Layer 8 of a small transformer language model trained on English Wikipedia (13 layers, counted from 0, width 128).
A neuron adds its activation times its output weights to the MLP's output. To switch it off is to set its activation to zero at one token and run the rest of the model.

Output weights of the MLP neurons that the questions are about. A number n stands for (n - 128) times 0.0023.
n6: 160, 106, 147, 192, 177, 115, 143, 119, 143, 129, 138, 61, 142, 125, 115, 78, 119, 104, 124, 101, 175, 125, 203, 127, 159, 101, 131, 121, 221, 139, 141, 149, 139, 107, 137, 172, 106, 126, 201, 138, 102, 123, 117, 82, 109, 167, 72, 147, 126, 184, 157, 99, 84, 79, 138, 92, 95, 193, 95, 113, 138, 78, 129, 100, 116, 119, 113, 129, 142, 125, 147, 166, 88, 154, 97, 144, 167, 129, 145, 112, 124, 145, 166, 114, 222, 152, 90, 88, 67, 148, 185, 125, 147, 166, 100, 119, 125, 106, 145, 110, 124, 105, 79, 99, 59, 159, 120, 93, 159, 189, 120, 153, 173, 134, 146, 128, 152, 110, 140, 188, 153, 141, 161, 154, 91, 105, 131, 112
n53: 130, 128, 149, 105, 140, 84, 176, 152, 130, 168, 160, 111, 149, 148, 151, 135, 62, 127, 161, 114, 100, 69, 151, 56, 143, 134, 121, 116, 117, 152, 129, 141, 182, 93, 157, 127, 41, 109, 194, 110, 161, 114, 131, 118, 135, 155, 150, 110, 102, 128, 133, 153, 156, 134, 80, 181, 49, 169, 129, 67, 146, 53, 82, 177, 148, 89, 78, 120, 172, 82, 117, 118, 141, 116, 157, 137, 142, 163, 126, 142, 138, 90, 145, 64, 148, 107, 188, 68, 136, 170, 116, 81, 86, 103, 133, 161, 151, 68, 141, 199, 160, 157, 152, 96, 66, 146, 126, 136, 201, 144, 132, 103, 104, 153, 173, 158, 178, 108, 126, 151, 165, 71, 144, 162, 77, 97, 126, 141
n160: 184, 103, 96, 130, 75, 51, 133, 125, 122, 136, 142, 92, 120, 92, 137, 147, 143, 112, 97, 68, 139, 127, 74, 209, 138, 159, 219, 162, 110, 151, 121, 192, 112, 133, 144, 163, 148, 138, 127, 116, 129, 124, 97, 113, 157, 124, 160, 140, 105, 117, 105, 120, 182, 58, 213, 84, 204, 141, 172, 167, 120, 62, 171, 187, 102, 163, 108, 59, 71, 94, 126, 126, 120, 124, 122, 211, 78, 113, 128, 184, 130, 131, 168, 137, 161, 91, 199, 130, 139, 90, 113, 110, 180, 142, 164, 172, 91, 182, 144, 133, 83, 135, 154, 98, 148, 128, 121, 112, 127, 129, 140, 129, 89, 202, 101, 136, 114, 155, 133, 89, 103, 144, 182, 80, 33, 141, 117, 140
n198: 120, 138, 105, 121, 140, 173, 142, 86, 144, 157, 153, 79, 122, 133, 80, 113, 176, 94, 72, 152, 118, 128, 140, 127, 127, 134, 94, 118, 118, 70, 143, 177, 113, 86, 129, 148, 138, 141, 113, 199, 90, 187, 126, 189, 107, 134, 139, 117, 142, 121, 204, 143, 149, 146, 41, 156, 134, 98, 157, 143, 192, 126, 128, 113, 134, 95, 158, 96, 138, 196, 79, 165, 137, 135, 134, 126, 139, 102, 127, 208, 95, 188, 102, 208, 164, 82, 109, 59, 99, 151, 124, 130, 172, 73, 236, 175, 88, 174, 165, 120, 127, 137, 107, 144, 134, 180, 122, 49, 200, 103, 184, 85, 186, 149, 170, 168, 127, 168, 151, 147, 75, 118, 74, 177, 126, 153, 151, 116
n246: 87, 140, 227, 136, 105, 147, 158, 131, 94, 140, 132, 170, 83, 164, 143, 185, 111, 139, 109, 193, 185, 139, 92, 154, 98, 116, 136, 150, 115, 145, 152, 193, 170, 78, 88, 216, 103, 59, 140, 229, 126, 155, 165, 142, 137, 158, 91, 104, 123, 82, 152, 68, 193, 92, 125, 192, 139, 91, 104, 128, 87, 185, 82, 76, 107, 96, 90, 136, 166, 118, 106, 19, 148, 110, 168, 143, 109, 151, 105, 181, 124, 171, 148, 124, 91, 130, 146, 85, 148, 195, 68, 129, 174, 37, 128, 144, 93, 133, 101, 188, 97, 123, 113, 180, 117, 125, 114, 121, 121, 122, 162, 114, 142, 26, 144, 106, 114, 174, 95, 165, 41, 120, 117, 123, 96, 137, 100, 139
n253: 150, 148, 103, 76, 126, 85, 137, 103, 120, 140, 93, 60, 212, 108, 116, 177, 192, 135, 151, 172, 116, 85, 117, 135, 124, 126, 157, 114, 166, 81, 157, 133, 149, 151, 112, 185, 80, 99, 98, 127, 167, 179, 114, 139, 172, 155, 134, 129, 154, 187, 95, 114, 118, 227, 76, 61, 112, 109, 85, 121, 135, 103, 158, 49, 131, 100, 96, 194, 108, 37, 34, 21, 78, 84, 172, 103, 104, 162, 172, 132, 131, 154, 119, 135, 164, 144, 79, 136, 166, 97, 148, 119, 99, 184, 172, 128, 132, 109, 136, 118, 148, 96, 122, 174, 178, 101, 71, 122, 140, 146, 147, 112, 198, 94, 18, 147, 113, 93, 138, 181, 122, 111, 133, 165, 189, 122, 114, 119
n263: 130, 136, 79, 127, 95, 141, 164, 166, 116, 151, 152, 105, 143, 114, 115, 82, 138, 93, 115, 99, 145, 128, 121, 17, 171, 124, 127, 116, 140, 110, 169, 154, 158, 117, 139, 164, 111, 127, 216, 107, 188, 159, 197, 149, 138, 103, 117, 113, 139, 139, 75, 129, 169, 59, 137, 136, 71, 98, 111, 141, 105, 101, 138, 186, 78, 89, 84, 97, 130, 143, 71, 88, 112, 87, 157, 98, 113, 120, 109, 146, 172, 146, 113, 114, 103, 128, 106, 91, 73, 122, 166, 79, 71, 162, 198, 87, 129, 98, 98, 175, 177, 144, 122, 160, 77, 56, 170, 88, 103, 152, 156, 144, 93, 133, 77, 82, 83, 142, 93, 203, 161, 122, 125, 113, 163, 94, 80, 206
n341: 116, 207, 147, 142, 177, 103, 88, 143, 116, 64, 117, 167, 147, 103, 126, 100, 105, 158, 126, 148, 237, 103, 113, 48, 120, 160, 113, 160, 138, 134, 149, 169, 119, 164, 106, 87, 102, 116, 138, 58, 191, 147, 75, 97, 142, 140, 140, 133, 119, 214, 101, 125, 131, 118, 157, 193, 130, 160, 166, 140, 167, 120, 44, 109, 106, 96, 111, 163, 94, 137, 110, 56, 83, 149, 139, 103, 89, 74, 99, 108, 138, 141, 145, 131, 76, 105, 97, 155, 121, 123, 108, 47, 119, 53, 122, 168, 150, 116, 61, 107, 129, 101, 85, 149, 174, 168, 171, 129, 117, 103, 138, 145, 99, 176, 31, 136, 126, 109, 94, 98, 160, 137, 137, 139, 133, 165, 112, 171
n358: 102, 145, 120, 159, 147, 139, 84, 150, 96, 152, 167, 72, 114, 140, 96, 125, 113, 55, 134, 132, 124, 156, 126, 150, 142, 124, 151, 127, 109, 184, 129, 104, 150, 120, 151, 125, 145, 201, 55, 154, 167, 131, 86, 129, 105, 109, 103, 122, 165, 118, 143, 130, 69, 133, 133, 174, 148, 137, 111, 152, 198, 140, 116, 109, 138, 124, 133, 88, 154, 163, 168, 105, 115, 126, 112, 138, 111, 141, 163, 149, 90, 133, 107, 115, 127, 140, 116, 139, 101, 91, 133, 124, 118, 103, 119, 156, 108, 120, 97, 87, 170, 119, 130, 114, 160, 153, 84, 143, 149, 119, 145, 103, 100, 139, 172, 122, 116, 111, 102, 87, 165, 104, 99, 84, 137, 137, 159, 119
n359: 182, 129, 109, 125, 134, 116, 153, 156, 126, 133, 85, 151, 117, 162, 67, 112, 146, 143, 114, 83, 218, 171, 119, 113, 109, 105, 123, 148, 102, 130, 117, 174, 80, 154, 150, 158, 169, 152, 119, 147, 99, 98, 86, 91, 121, 149, 123, 192, 150, 130, 170, 111, 141, 174, 172, 168, 126, 175, 93, 154, 167, 142, 135, 107, 152, 135, 204, 147, 141, 178, 131, 137, 122, 157, 141, 146, 115, 169, 135, 160, 125, 152, 161, 124, 125, 97, 135, 199, 76, 131, 163, 127, 94, 172, 108, 119, 142, 160, 155, 64, 186, 138, 113, 163, 44, 101, 101, 152, 91, 107, 169, 176, 149, 89, 87, 138, 125, 188, 121, 94, 143, 105, 146, 154, 119, 121, 118, 86
n370: 101, 141, 115, 96, 100, 141, 86, 185, 117, 98, 100, 116, 131, 160, 71, 191, 121, 107, 184, 173, 148, 107, 80, 121, 163, 109, 143, 185, 231, 103, 153, 115, 116, 130, 65, 60, 126, 124, 160, 169, 108, 79, 87, 200, 142, 140, 123, 138, 185, 113, 154, 127, 55, 88, 136, 58, 122, 111, 132, 115, 48, 86, 115, 146, 156, 98, 77, 165, 115, 129, 138, 154, 81, 160, 145, 96, 124, 118, 174, 145, 104, 152, 153, 50, 145, 110, 169, 165, 81, 99, 94, 113, 130, 102, 154, 152, 124, 150, 65, 118, 150, 84, 159, 151, 108, 148, 173, 131, 147, 138, 129, 74, 136, 157, 96, 64, 193, 151, 132, 142, 113, 125, 154, 123, 148, 81, 125, 121
n409: 90, 98, 124, 187, 111, 100, 152, 102, 88, 168, 156, 102, 206, 126, 152, 101, 132, 159, 158, 119, 125, 109, 65, 66, 154, 133, 117, 103, 116, 146, 181, 175, 155, 204, 130, 149, 176, 164, 96, 137, 169, 70, 139, 159, 139, 148, 112, 143, 103, 128, 104, 115, 108, 107, 130, 181, 80, 85, 104, 161, 128, 140, 64, 68, 145, 91, 132, 139, 133, 100, 105, 126, 83, 169, 103, 132, 127, 68, 170, 128, 151, 161, 125, 81, 178, 139, 68, 115, 96, 51, 140, 100, 156, 189, 85, 74, 95, 165, 127, 170, 99, 139, 177, 128, 77, 117, 175, 186, 92, 66, 86, 96, 192, 132, 140, 95, 103, 166, 96, 136, 95, 157, 69, 176, 169, 124, 174, 97
n426: 166, 132, 177, 154, 172, 90, 177, 120, 125, 85, 135, 103, 120, 111, 118, 80, 165, 138, 210, 142, 193, 106, 92, 82, 158, 143, 69, 98, 59, 93, 157, 70, 130, 150, 111, 118, 155, 84, 154, 65, 172, 111, 96, 96, 153, 139, 125, 115, 105, 148, 122, 155, 99, 134, 114, 154, 185, 115, 110, 195, 75, 169, 101, 189, 117, 141, 122, 124, 86, 170, 58, 150, 168, 148, 122, 99, 155, 149, 117, 128, 121, 148, 144, 125, 130, 200, 125, 198, 155, 131, 167, 125, 126, 139, 153, 101, 95, 144, 54, 74, 132, 162, 21, 173, 114, 93, 187, 86, 76, 128, 134, 175, 219, 78, 176, 163, 117, 122, 148, 125, 122, 128, 99, 87, 137, 209, 169, 126
n463: 88, 112, 156, 77, 95, 116, 120, 202, 114, 158, 194, 148, 107, 138, 80, 88, 156, 93, 120, 46, 96, 181, 175, 131, 110, 138, 113, 145, 69, 155, 130, 114, 135, 125, 149, 106, 155, 155, 114, 106, 83, 139, 127, 144, 166, 180, 130, 123, 99, 139, 124, 104, 161, 146, 141, 179, 189, 138, 135, 166, 41, 173, 84, 170, 136, 56, 126, 98, 115, 161, 114, 179, 103, 82, 134, 150, 171, 136, 91, 116, 215, 139, 196, 99, 72, 153, 172, 156, 9, 125, 137, 173, 121, 109, 179, 148, 177, 186, 122, 98, 122, 120, 96, 176, 159, 101, 155, 110, 121, 15, 143, 77, 95, 156, 203, 121, 124, 122, 188, 110, 75, 119, 147, 145, 125, 68, 141, 109

Each question names a token from some text and the token that comes next. It shows the activations a of the neurons there, in the order above. A number n stands for (n - 128) times 0.092.

Then comes g, the gradient of the next token's log-probability with respect to the MLP's output, scaled to length 1. A neuron's effect is roughly proportional to its activation times (output weights . g). A number n stands for (n - 128) times 0.0031.

" and", then " Ab"
a: 143, 131, 128, 128, 128, 128, 128, 151, 134, 137, 128, 128, 128, 128
g: 129, 101, 107, 183, 106, 99, 143, 134, 124, 132, 103, 123, 102, 134, 131, 124, 51, 166, 105, 133, 124, 104, 144, 146, 61, 164, 152, 197, 99, 79, 151, 133, 174, 156, 134, 128, 121, 133, 139, 149, 73, 159, 146, 109, 141, 97, 141, 105, 152, 130, 123, 110, 155, 122, 119, 118, 176, 138, 130, 122, 157, 142, 157, 148, 113, 118, 144, 81, 141, 147, 117, 108, 95, 156, 131, 124, 149, 140, 171, 139, 79, 90, 98, 157, 103, 164, 124, 147, 148, 144, 124, 138, 132, 143, 117, 96, 177, 175, 134, 101, 103, 125, 156, 144, 152, 62, 71, 97, 128, 141, 96, 116, 150, 93, 111, 137, 152, 167, 131, 85, 90, 156, 154, 121, 68, 96, 159, 204
Which neuron, switched off, raises the next token's probability most? n341

" the", then "ater"
a: 128, 128, 128, 128, 128, 128, 128, 128, 141, 132, 128, 128, 128, 128
g: 123, 87, 156, 84, 100, 116, 131, 152, 132, 128, 142, 155, 64, 165, 177, 125, 120, 137, 87, 131, 89, 136, 136, 142, 99, 111, 136, 128, 95, 141, 125, 110, 164, 141, 136, 160, 158, 120, 123, 163, 169, 156, 57, 136, 106, 102, 99, 113, 147, 145, 73, 80, 131, 119, 137, 161, 140, 125, 146, 126, 160, 95, 134, 115, 168, 76, 102, 116, 121, 128, 178, 107, 83, 141, 143, 125, 94, 106, 100, 152, 171, 160, 144, 103, 194, 124, 90, 137, 177, 98, 160, 62, 131, 81, 148, 90, 160, 115, 140, 142, 145, 96, 135, 103, 153, 152, 156, 68, 145, 139, 141, 125, 133, 152, 154, 132, 84, 133, 161, 119, 129, 94, 154, 115, 196, 145, 94, 119
Which neuron, switched off, lowers the next token's probability most? n358

"an", then "im"
a: 128, 128, 128, 128, 141, 128, 128, 128, 128, 128, 128, 128, 128, 128
g: 141, 105, 120, 148, 145, 185, 143, 127, 136, 155, 145, 157, 81, 92, 160, 145, 104, 105, 108, 141, 113, 90, 127, 112, 111, 144, 144, 203, 93, 115, 87, 103, 159, 130, 173, 139, 146, 140, 160, 145, 90, 125, 89, 146, 119, 126, 108, 157, 151, 100, 86, 133, 135, 95, 108, 139, 99, 153, 108, 107, 133, 164, 188, 105, 152, 128, 153, 95, 160, 54, 165, 135, 145, 128, 155, 135, 119, 84, 148, 117, 104, 121, 145, 135, 81, 130, 132, 96, 105, 110, 122, 105, 162, 120, 107, 104, 129, 137, 141, 168, 93, 131, 93, 174, 93, 131, 109, 129, 148, 96, 145, 76, 131, 104, 154, 90, 94, 170, 88, 93, 124, 143, 111, 163, 220, 139, 166, 174
Which neuron, switched off, lowers the next token's probability most? n246

"on", then "ir"
a: 128, 128, 128, 128, 128, 129, 128, 129, 128, 129, 128, 129, 165, 128
g: 114, 125, 139, 96, 116, 82, 152, 125, 108, 113, 149, 100, 59, 114, 160, 103, 99, 66, 157, 110, 133, 125, 139, 121, 85, 99, 140, 105, 89, 173, 117, 83, 132, 120, 151, 118, 149, 48, 149, 135, 134, 174, 128, 87, 104, 149, 130, 133, 131, 157, 99, 94, 143, 147, 141, 146, 116, 100, 130, 147, 140, 158, 108, 193, 128, 136, 86, 98, 184, 112, 130, 121, 131, 162, 185, 151, 155, 107, 127, 124, 179, 135, 153, 108, 132, 130, 125, 84, 142, 91, 153, 90, 142, 108, 151, 106, 115, 138, 120, 102, 143, 107, 150, 165, 103, 117, 59, 68, 102, 110, 198, 145, 114, 157, 142, 90, 120, 166, 144, 94, 145, 161, 159, 130, 123, 116, 154, 170
Which neuron, switched off, lowers the next token's probability most? n426

"i |", then " Dec"
a: 128, 131, 128, 128, 128, 139, 156, 128, 140, 189, 128, 128, 128, 128
g: 110, 100, 92, 92, 178, 144, 71, 70, 115, 94, 141, 156, 102, 139, 120, 125, 116, 154, 110, 147, 121, 129, 160, 157, 75, 139, 150, 166, 105, 93, 160, 147, 108, 161, 131, 118, 119, 137, 163, 143, 164, 110, 122, 99, 112, 130, 147, 129, 86, 128, 100, 179, 115, 107, 112, 85, 148, 129, 193, 100, 158, 133, 143, 114, 113, 176, 100, 164, 142, 74, 90, 92, 165, 96, 103, 132, 91, 126, 159, 139, 123, 106, 117, 133, 143, 107, 142, 141, 134, 147, 154, 116, 135, 154, 175, 64, 117, 177, 146, 102, 142, 85, 160, 123, 152, 117, 136, 105, 134, 141, 153, 153, 104, 94, 151, 106, 136, 131, 59, 145, 105, 99, 131, 148, 119, 83, 71, 200
Which neuron, switched off, raises the next token's probability most? n359

"an,", then " Cent"
a: 128, 128, 128, 128, 128, 145, 128, 134, 128, 157, 128, 128, 128, 128
g: 165, 152, 93, 157, 91, 125, 125, 155, 92, 147, 132, 118, 164, 160, 215, 122, 113, 102, 74, 156, 149, 93, 165, 114, 136, 167, 102, 166, 117, 119, 164, 69, 76, 103, 90, 187, 145, 107, 142, 112, 108, 123, 130, 83, 114, 140, 140, 145, 80, 112, 96, 136, 174, 120, 107, 129, 126, 133, 173, 60, 136, 115, 132, 119, 157, 147, 98, 137, 107, 142, 135, 107, 148, 128, 161, 107, 85, 114, 140, 86, 79, 151, 152, 117, 118, 75, 119, 141, 133, 138, 151, 161, 132, 159, 144, 121, 114, 141, 124, 120, 138, 95, 130, 92, 119, 102, 107, 96, 151, 108, 183, 146, 114, 128, 134, 124, 133, 175, 111, 95, 155, 88, 84, 130, 129, 58, 95, 89
Which neuron, switched off, lowers the next token's probability most? n359

" feat", then "her"
a: 128, 128, 128, 128, 150, 128, 128, 128, 128, 128, 128, 128, 128, 128
g: 164, 104, 162, 104, 111, 141, 116, 129, 141, 143, 188, 177, 113, 153, 77, 122, 152, 161, 139, 124, 161, 153, 114, 138, 138, 126, 90, 94, 105, 94, 145, 165, 116, 104, 200, 101, 117, 134, 170, 192, 118, 113, 108, 138, 162, 84, 101, 134, 150, 131, 152, 138, 140, 120, 156, 104, 169, 148, 133, 198, 176, 122, 147, 139, 172, 137, 99, 149, 128, 146, 162, 109, 105, 128, 124, 135, 83, 117, 133, 142, 153, 133, 75, 100, 142, 120, 134, 154, 135, 106, 109, 124, 80, 68, 108, 154, 144, 154, 111, 136, 84, 126, 184, 108, 141, 107, 169, 116, 81, 91, 149, 156, 113, 119, 99, 150, 127, 137, 181, 105, 92, 102, 155, 170, 144, 108, 198, 134
Which neuron, switched off, lowers the next token's probability most? n246

"adem", then "ia"
a: 128, 128, 128, 160, 131, 128, 128, 128, 129, 128, 128, 128, 128, 128
g: 86, 113, 129, 132, 106, 133, 123, 151, 81, 86, 123, 127, 103, 56, 96, 161, 129, 126, 168, 125, 103, 141, 175, 158, 103, 152, 146, 127, 136, 112, 175, 137, 96, 137, 127, 151, 167, 110, 61, 123, 143, 156, 83, 161, 79, 95, 108, 182, 142, 136, 125, 172, 122, 124, 173, 120, 152, 126, 98, 135, 152, 109, 113, 140, 178, 123, 162, 52, 116, 146, 128, 192, 180, 143, 153, 94, 137, 117, 97, 86, 149, 142, 152, 158, 101, 157, 108, 101, 109, 117, 150, 129, 127, 90, 194, 94, 136, 110, 159, 175, 148, 187, 129, 153, 109, 117, 135, 135, 156, 137, 122, 159, 109, 167, 132, 128, 95, 130, 146, 125, 106, 98, 114, 105, 128, 128, 117, 76
Which neuron, switched off, lowers the next token's probability most? n198

" research", then " on"
a: 128, 128, 128, 128, 128, 129, 128, 128, 128, 128, 128, 142, 128, 128
g: 163, 85, 128, 131, 104, 102, 147, 147, 191, 68, 107, 166, 130, 90, 136, 73, 125, 113, 175, 107, 98, 156, 113, 120, 100, 93, 177, 129, 130, 168, 149, 128, 140, 106, 192, 142, 174, 111, 122, 143, 118, 147, 153, 164, 147, 119, 128, 114, 136, 143, 113, 113, 99, 167, 100, 117, 163, 138, 95, 134, 171, 64, 136, 154, 141, 107, 127, 155, 119, 140, 144, 133, 120, 118, 127, 154, 120, 176, 119, 154, 183, 136, 121, 137, 178, 107, 117, 126, 119, 117, 174, 180, 146, 127, 144, 167, 130, 120, 90, 135, 151, 59, 95, 187, 124, 96, 122, 124, 150, 117, 183, 124, 93, 155, 108, 148, 153, 109, 117, 117, 172, 60, 106, 113, 105, 85, 139, 152
Which neuron, switched off, raises the next token's probability most? n409

"k", then "ev"
a: 128, 128, 128, 128, 149, 128, 128, 128, 128, 128, 128, 136, 128, 128
g: 131, 88, 176, 113, 138, 125, 138, 87, 144, 142, 163, 112, 107, 160, 116, 110, 98, 135, 111, 97, 125, 148, 164, 62, 140, 170, 94, 150, 62, 135, 150, 141, 124, 167, 96, 66, 116, 101, 113, 120, 155, 103, 110, 127, 143, 82, 106, 109, 130, 142, 205, 204, 145, 85, 146, 75, 151, 67, 183, 178, 133, 92, 133, 112, 103, 107, 150, 161, 116, 104, 129, 126, 122, 168, 145, 124, 127, 96, 125, 108, 123, 131, 97, 107, 119, 161, 121, 108, 118, 114, 118, 58, 105, 150, 114, 137, 128, 142, 186, 138, 136, 119, 181, 137, 162, 117, 138, 103, 104, 127, 115, 145, 119, 147, 90, 93, 115, 78, 126, 148, 133, 152, 81, 130, 153, 115, 144, 140
Which neuron, switched off, raises the next token's probability most? n246

"echnical", then " Council"
a: 128, 128, 128, 128, 128, 128, 128, 132, 128, 128, 128, 128, 132, 128
g: 131, 134, 140, 90, 105, 146, 158, 118, 102, 147, 119, 157, 101, 176, 96, 119, 127, 143, 172, 95, 120, 113, 147, 114, 80, 104, 155, 117, 106, 115, 140, 99, 135, 107, 142, 136, 118, 94, 140, 36, 175, 130, 123, 93, 153, 153, 146, 102, 113, 166, 127, 134, 159, 163, 123, 95, 100, 137, 104, 162, 147, 119, 142, 111, 66, 147, 187, 139, 181, 140, 72, 120, 139, 101, 135, 127, 147, 146, 170, 64, 68, 155, 114, 125, 128, 168, 130, 145, 106, 155, 117, 141, 151, 120, 182, 105, 118, 128, 161, 148, 112, 151, 64, 147, 134, 134, 94, 189, 68, 137, 147, 152, 121, 160, 133, 147, 101, 136, 135, 157, 138, 151, 97, 109, 61, 117, 137, 100
Which neuron, switched off, lowers the next token's probability most? n426

",", then " on a"
a: 128, 128, 128, 128, 128, 142, 128, 132, 130, 139, 128, 129, 128, 128
g: 139, 138, 116, 175, 72, 198, 127, 167, 104, 102, 147, 165, 136, 107, 113, 160, 143, 170, 166, 118, 129, 191, 105, 88, 127, 115, 177, 181, 162, 116, 121, 173, 138, 92, 140, 150, 151, 160, 78, 147, 96, 149, 119, 161, 142, 115, 204, 136, 130, 117, 151, 134, 147, 144, 103, 113, 132, 163, 124, 133, 131, 188, 107, 162, 150, 115, 174, 152, 87, 140, 170, 159, 134, 126, 146, 155, 146, 172, 157, 172, 139, 133, 127, 158, 114, 77, 128, 128, 112, 140, 136, 135, 125, 83, 153, 117, 152, 166, 66, 147, 88, 138, 99, 112, 166, 123, 91, 159, 147, 126, 82, 135, 132, 121, 153, 161, 129, 144, 123, 153, 141, 101, 94, 130, 119, 160, 146, 81
Which neuron, switched off, lowers the next token's probability most? n359

" -", then "67"
a: 152, 150, 128, 128, 128, 128, 133, 146, 128, 150, 129, 128, 128, 128
g: 132, 154, 131, 84, 163, 139, 120, 133, 106, 88, 189, 159, 96, 137, 137, 74, 113, 179, 147, 158, 109, 178, 162, 170, 159, 117, 132, 141, 149, 146, 167, 128, 149, 105, 87, 136, 168, 95, 118, 146, 164, 119, 103, 129, 115, 129, 82, 139, 109, 131, 100, 66, 94, 112, 112, 159, 111, 98, 87, 151, 120, 111, 118, 96, 128, 103, 156, 134, 134, 162, 155, 86, 108, 135, 176, 150, 154, 128, 106, 93, 151, 145, 120, 98, 101, 144, 162, 104, 118, 99, 132, 140, 140, 113, 114, 148, 117, 109, 138, 64, 130, 103, 183, 98, 129, 116, 115, 181, 80, 139, 105, 135, 81, 197, 163, 137, 123, 168, 109, 161, 118, 146, 115, 146, 113, 51, 91, 118
Which neuron, switched off, raises the next token's probability most? n53

" won the", then " second"
a: 128, 128, 128, 128, 128, 128, 162, 128, 134, 128, 128, 128, 128, 128
g: 105, 187, 120, 80, 118, 194, 131, 124, 140, 196, 117, 123, 91, 136, 166, 107, 86, 140, 131, 142, 136, 171, 127, 105, 136, 103, 140, 142, 136, 148, 130, 147, 101, 102, 164, 123, 152, 134, 137, 165, 169, 122, 170, 124, 136, 147, 162, 110, 122, 125, 98, 135, 118, 81, 110, 120, 115, 170, 80, 120, 114, 163, 96, 117, 102, 99, 132, 173, 149, 143, 138, 108, 182, 121, 120, 175, 146, 110, 104, 141, 143, 110, 125, 106, 110, 112, 139, 133, 162, 152, 57, 96, 118, 101, 114, 156, 122, 119, 138, 103, 107, 57, 119, 132, 130, 114, 110, 203, 107, 108, 153, 121, 87, 170, 110, 120, 143, 167, 151, 92, 139, 63, 93, 118, 161, 85, 118, 197
Which neuron, switched off, lowers the next token's probability most? n263

"ag", then "asc"
a: 128, 128, 128, 156, 129, 128, 128, 128, 128, 128, 128, 128, 128, 128
g: 152, 86, 119, 126, 61, 151, 157, 116, 102, 91, 91, 184, 109, 153, 167, 176, 138, 131, 124, 110, 73, 164, 119, 167, 73, 128, 139, 138, 119, 129, 108, 90, 149, 202, 161, 102, 136, 129, 132, 125, 177, 121, 128, 106, 99, 150, 135, 74, 143, 104, 88, 102, 150, 159, 158, 170, 128, 128, 99, 162, 167, 88, 135, 154, 102, 180, 136, 78, 171, 101, 158, 89, 163, 71, 128, 125, 113, 81, 134, 94, 111, 91, 141, 138, 170, 143, 127, 156, 148, 107, 157, 127, 114, 96, 137, 127, 105, 153, 142, 92, 103, 98, 118, 105, 164, 130, 120, 145, 108, 181, 170, 140, 153, 137, 118, 143, 114, 117, 189, 127, 136, 128, 149, 147, 147, 118, 139, 132
Which neuron, switched off, raises the next token's probability most? n198

"ed,", then " even"
a: 129, 128, 128, 128, 128, 152, 128, 145, 131, 129, 128, 128, 128, 128
g: 99, 118, 112, 99, 119, 149, 85, 133, 179, 115, 117, 146, 137, 170, 121, 101, 136, 140, 111, 146, 112, 159, 119, 152, 124, 86, 91, 76, 144, 161, 121, 116, 158, 146, 158, 154, 133, 58, 157, 138, 129, 113, 120, 174, 135, 164, 174, 90, 72, 145, 115, 94, 126, 119, 108, 116, 124, 87, 104, 141, 162, 103, 115, 97, 95, 139, 124, 53, 115, 100, 147, 105, 109, 127, 111, 153, 176, 98, 114, 158, 109, 104, 63, 123, 157, 146, 153, 142, 134, 172, 147, 143, 139, 136, 132, 139, 103, 100, 145, 102, 149, 83, 74, 92, 112, 52, 139, 131, 170, 138, 129, 148, 147, 133, 135, 188, 105, 100, 88, 102, 90, 139, 117, 141, 159, 120, 87, 183
Which neuron, switched off, lowers the next token's probability most? n253

" R", then "ui"
a: 128, 128, 128, 128, 128, 128, 128, 136, 128, 128, 128, 128, 128, 128
g: 177, 150, 134, 163, 218, 124, 122, 132, 94, 135, 167, 114, 180, 132, 158, 123, 147, 148, 94, 157, 141, 140, 95, 97, 136, 133, 131, 87, 93, 122, 163, 71, 85, 99, 128, 102, 117, 116, 123, 55, 157, 120, 133, 150, 120, 147, 126, 108, 130, 131, 146, 80, 128, 86, 124, 183, 138, 147, 135, 170, 115, 143, 151, 125, 122, 169, 81, 146, 100, 134, 89, 132, 120, 175, 82, 115, 142, 119, 108, 189, 157, 153, 137, 93, 111, 128, 134, 149, 112, 192, 119, 162, 100, 105, 93, 157, 104, 157, 88, 103, 146, 181, 124, 155, 137, 125, 148, 132, 158, 137, 160, 145, 155, 70, 121, 128, 155, 81, 99, 120, 94, 125, 124, 143, 143, 176, 129, 145
Which neuron, switched off, lowers the next token's probability most? n341

"ens", then "emb"
a: 128, 128, 164, 128, 128, 128, 128, 128, 129, 128, 128, 128, 128, 130
g: 130, 108, 125, 133, 108, 91, 131, 105, 111, 127, 97, 178, 136, 133, 157, 119, 111, 139, 189, 118, 137, 168, 149, 123, 91, 128, 134, 163, 136, 103, 89, 133, 176, 185, 135, 150, 153, 123, 129, 120, 100, 141, 107, 122, 89, 143, 92, 108, 136, 168, 118, 102, 110, 123, 112, 132, 146, 151, 75, 84, 143, 68, 114, 180, 151, 153, 86, 147, 94, 115, 144, 96, 128, 127, 175, 163, 169, 104, 197, 98, 55, 170, 136, 154, 129, 108, 151, 137, 127, 94, 164, 191, 82, 81, 119, 113, 143, 113, 166, 88, 144, 85, 119, 116, 164, 144, 159, 163, 106, 146, 120, 123, 90, 140, 103, 114, 121, 142, 108, 140, 142, 116, 178, 137, 73, 155, 153, 148
Which neuron, switched off, lowers the next token's probability most? n160

"n", then "an"
a: 128, 128, 128, 128, 186, 128, 129, 128, 129, 128, 128, 128, 128, 128
g: 132, 169, 143, 130, 134, 110, 83, 93, 188, 68, 120, 120, 100, 105, 60, 154, 129, 118, 152, 126, 124, 173, 102, 111, 197, 158, 161, 90, 145, 135, 195, 123, 133, 115, 120, 100, 148, 138, 94, 138, 134, 105, 153, 88, 152, 138, 158, 125, 170, 78, 137, 72, 125, 136, 112, 142, 107, 96, 149, 110, 129, 110, 140, 106, 160, 137, 88, 144, 159, 114, 99, 127, 162, 112, 131, 111, 126, 139, 109, 146, 137, 175, 122, 130, 102, 111, 104, 149, 135, 148, 119, 109, 108, 131, 138, 173, 127, 155, 107, 146, 158, 201, 129, 107, 136, 128, 86, 75, 135, 152, 175, 127, 145, 130, 118, 96, 120, 143, 115, 156, 142, 200, 71, 116, 63, 178, 147, 146
Which neuron, switched off, lowers the next token's probability most? n246

" as", then " Portug"
a: 153, 128, 128, 128, 128, 128, 128, 128, 128, 128, 128, 128, 128, 128
g: 157, 154, 133, 151, 131, 128, 192, 116, 165, 135, 135, 109, 137, 154, 111, 129, 128, 90, 73, 133, 152, 165, 102, 90, 111, 86, 107, 181, 116, 145, 127, 103, 153, 149, 118, 59, 147, 148, 143, 105, 132, 113, 133, 142, 124, 112, 122, 193, 113, 140, 106, 149, 155, 105, 160, 137, 108, 156, 118, 110, 144, 165, 164, 142, 132, 137, 131, 116, 146, 116, 106, 113, 129, 129, 145, 135, 94, 157, 109, 194, 142, 82, 204, 111, 125, 147, 141, 145, 81, 132, 105, 96, 111, 142, 120, 152, 138, 111, 106, 83, 130, 122, 126, 122, 154, 116, 129, 99, 164, 132, 184, 99, 224, 101, 111, 135, 171, 83, 142, 135, 94, 191, 89, 113, 152, 184, 127, 89
Which neuron, switched off, lowers the next token's probability most? n6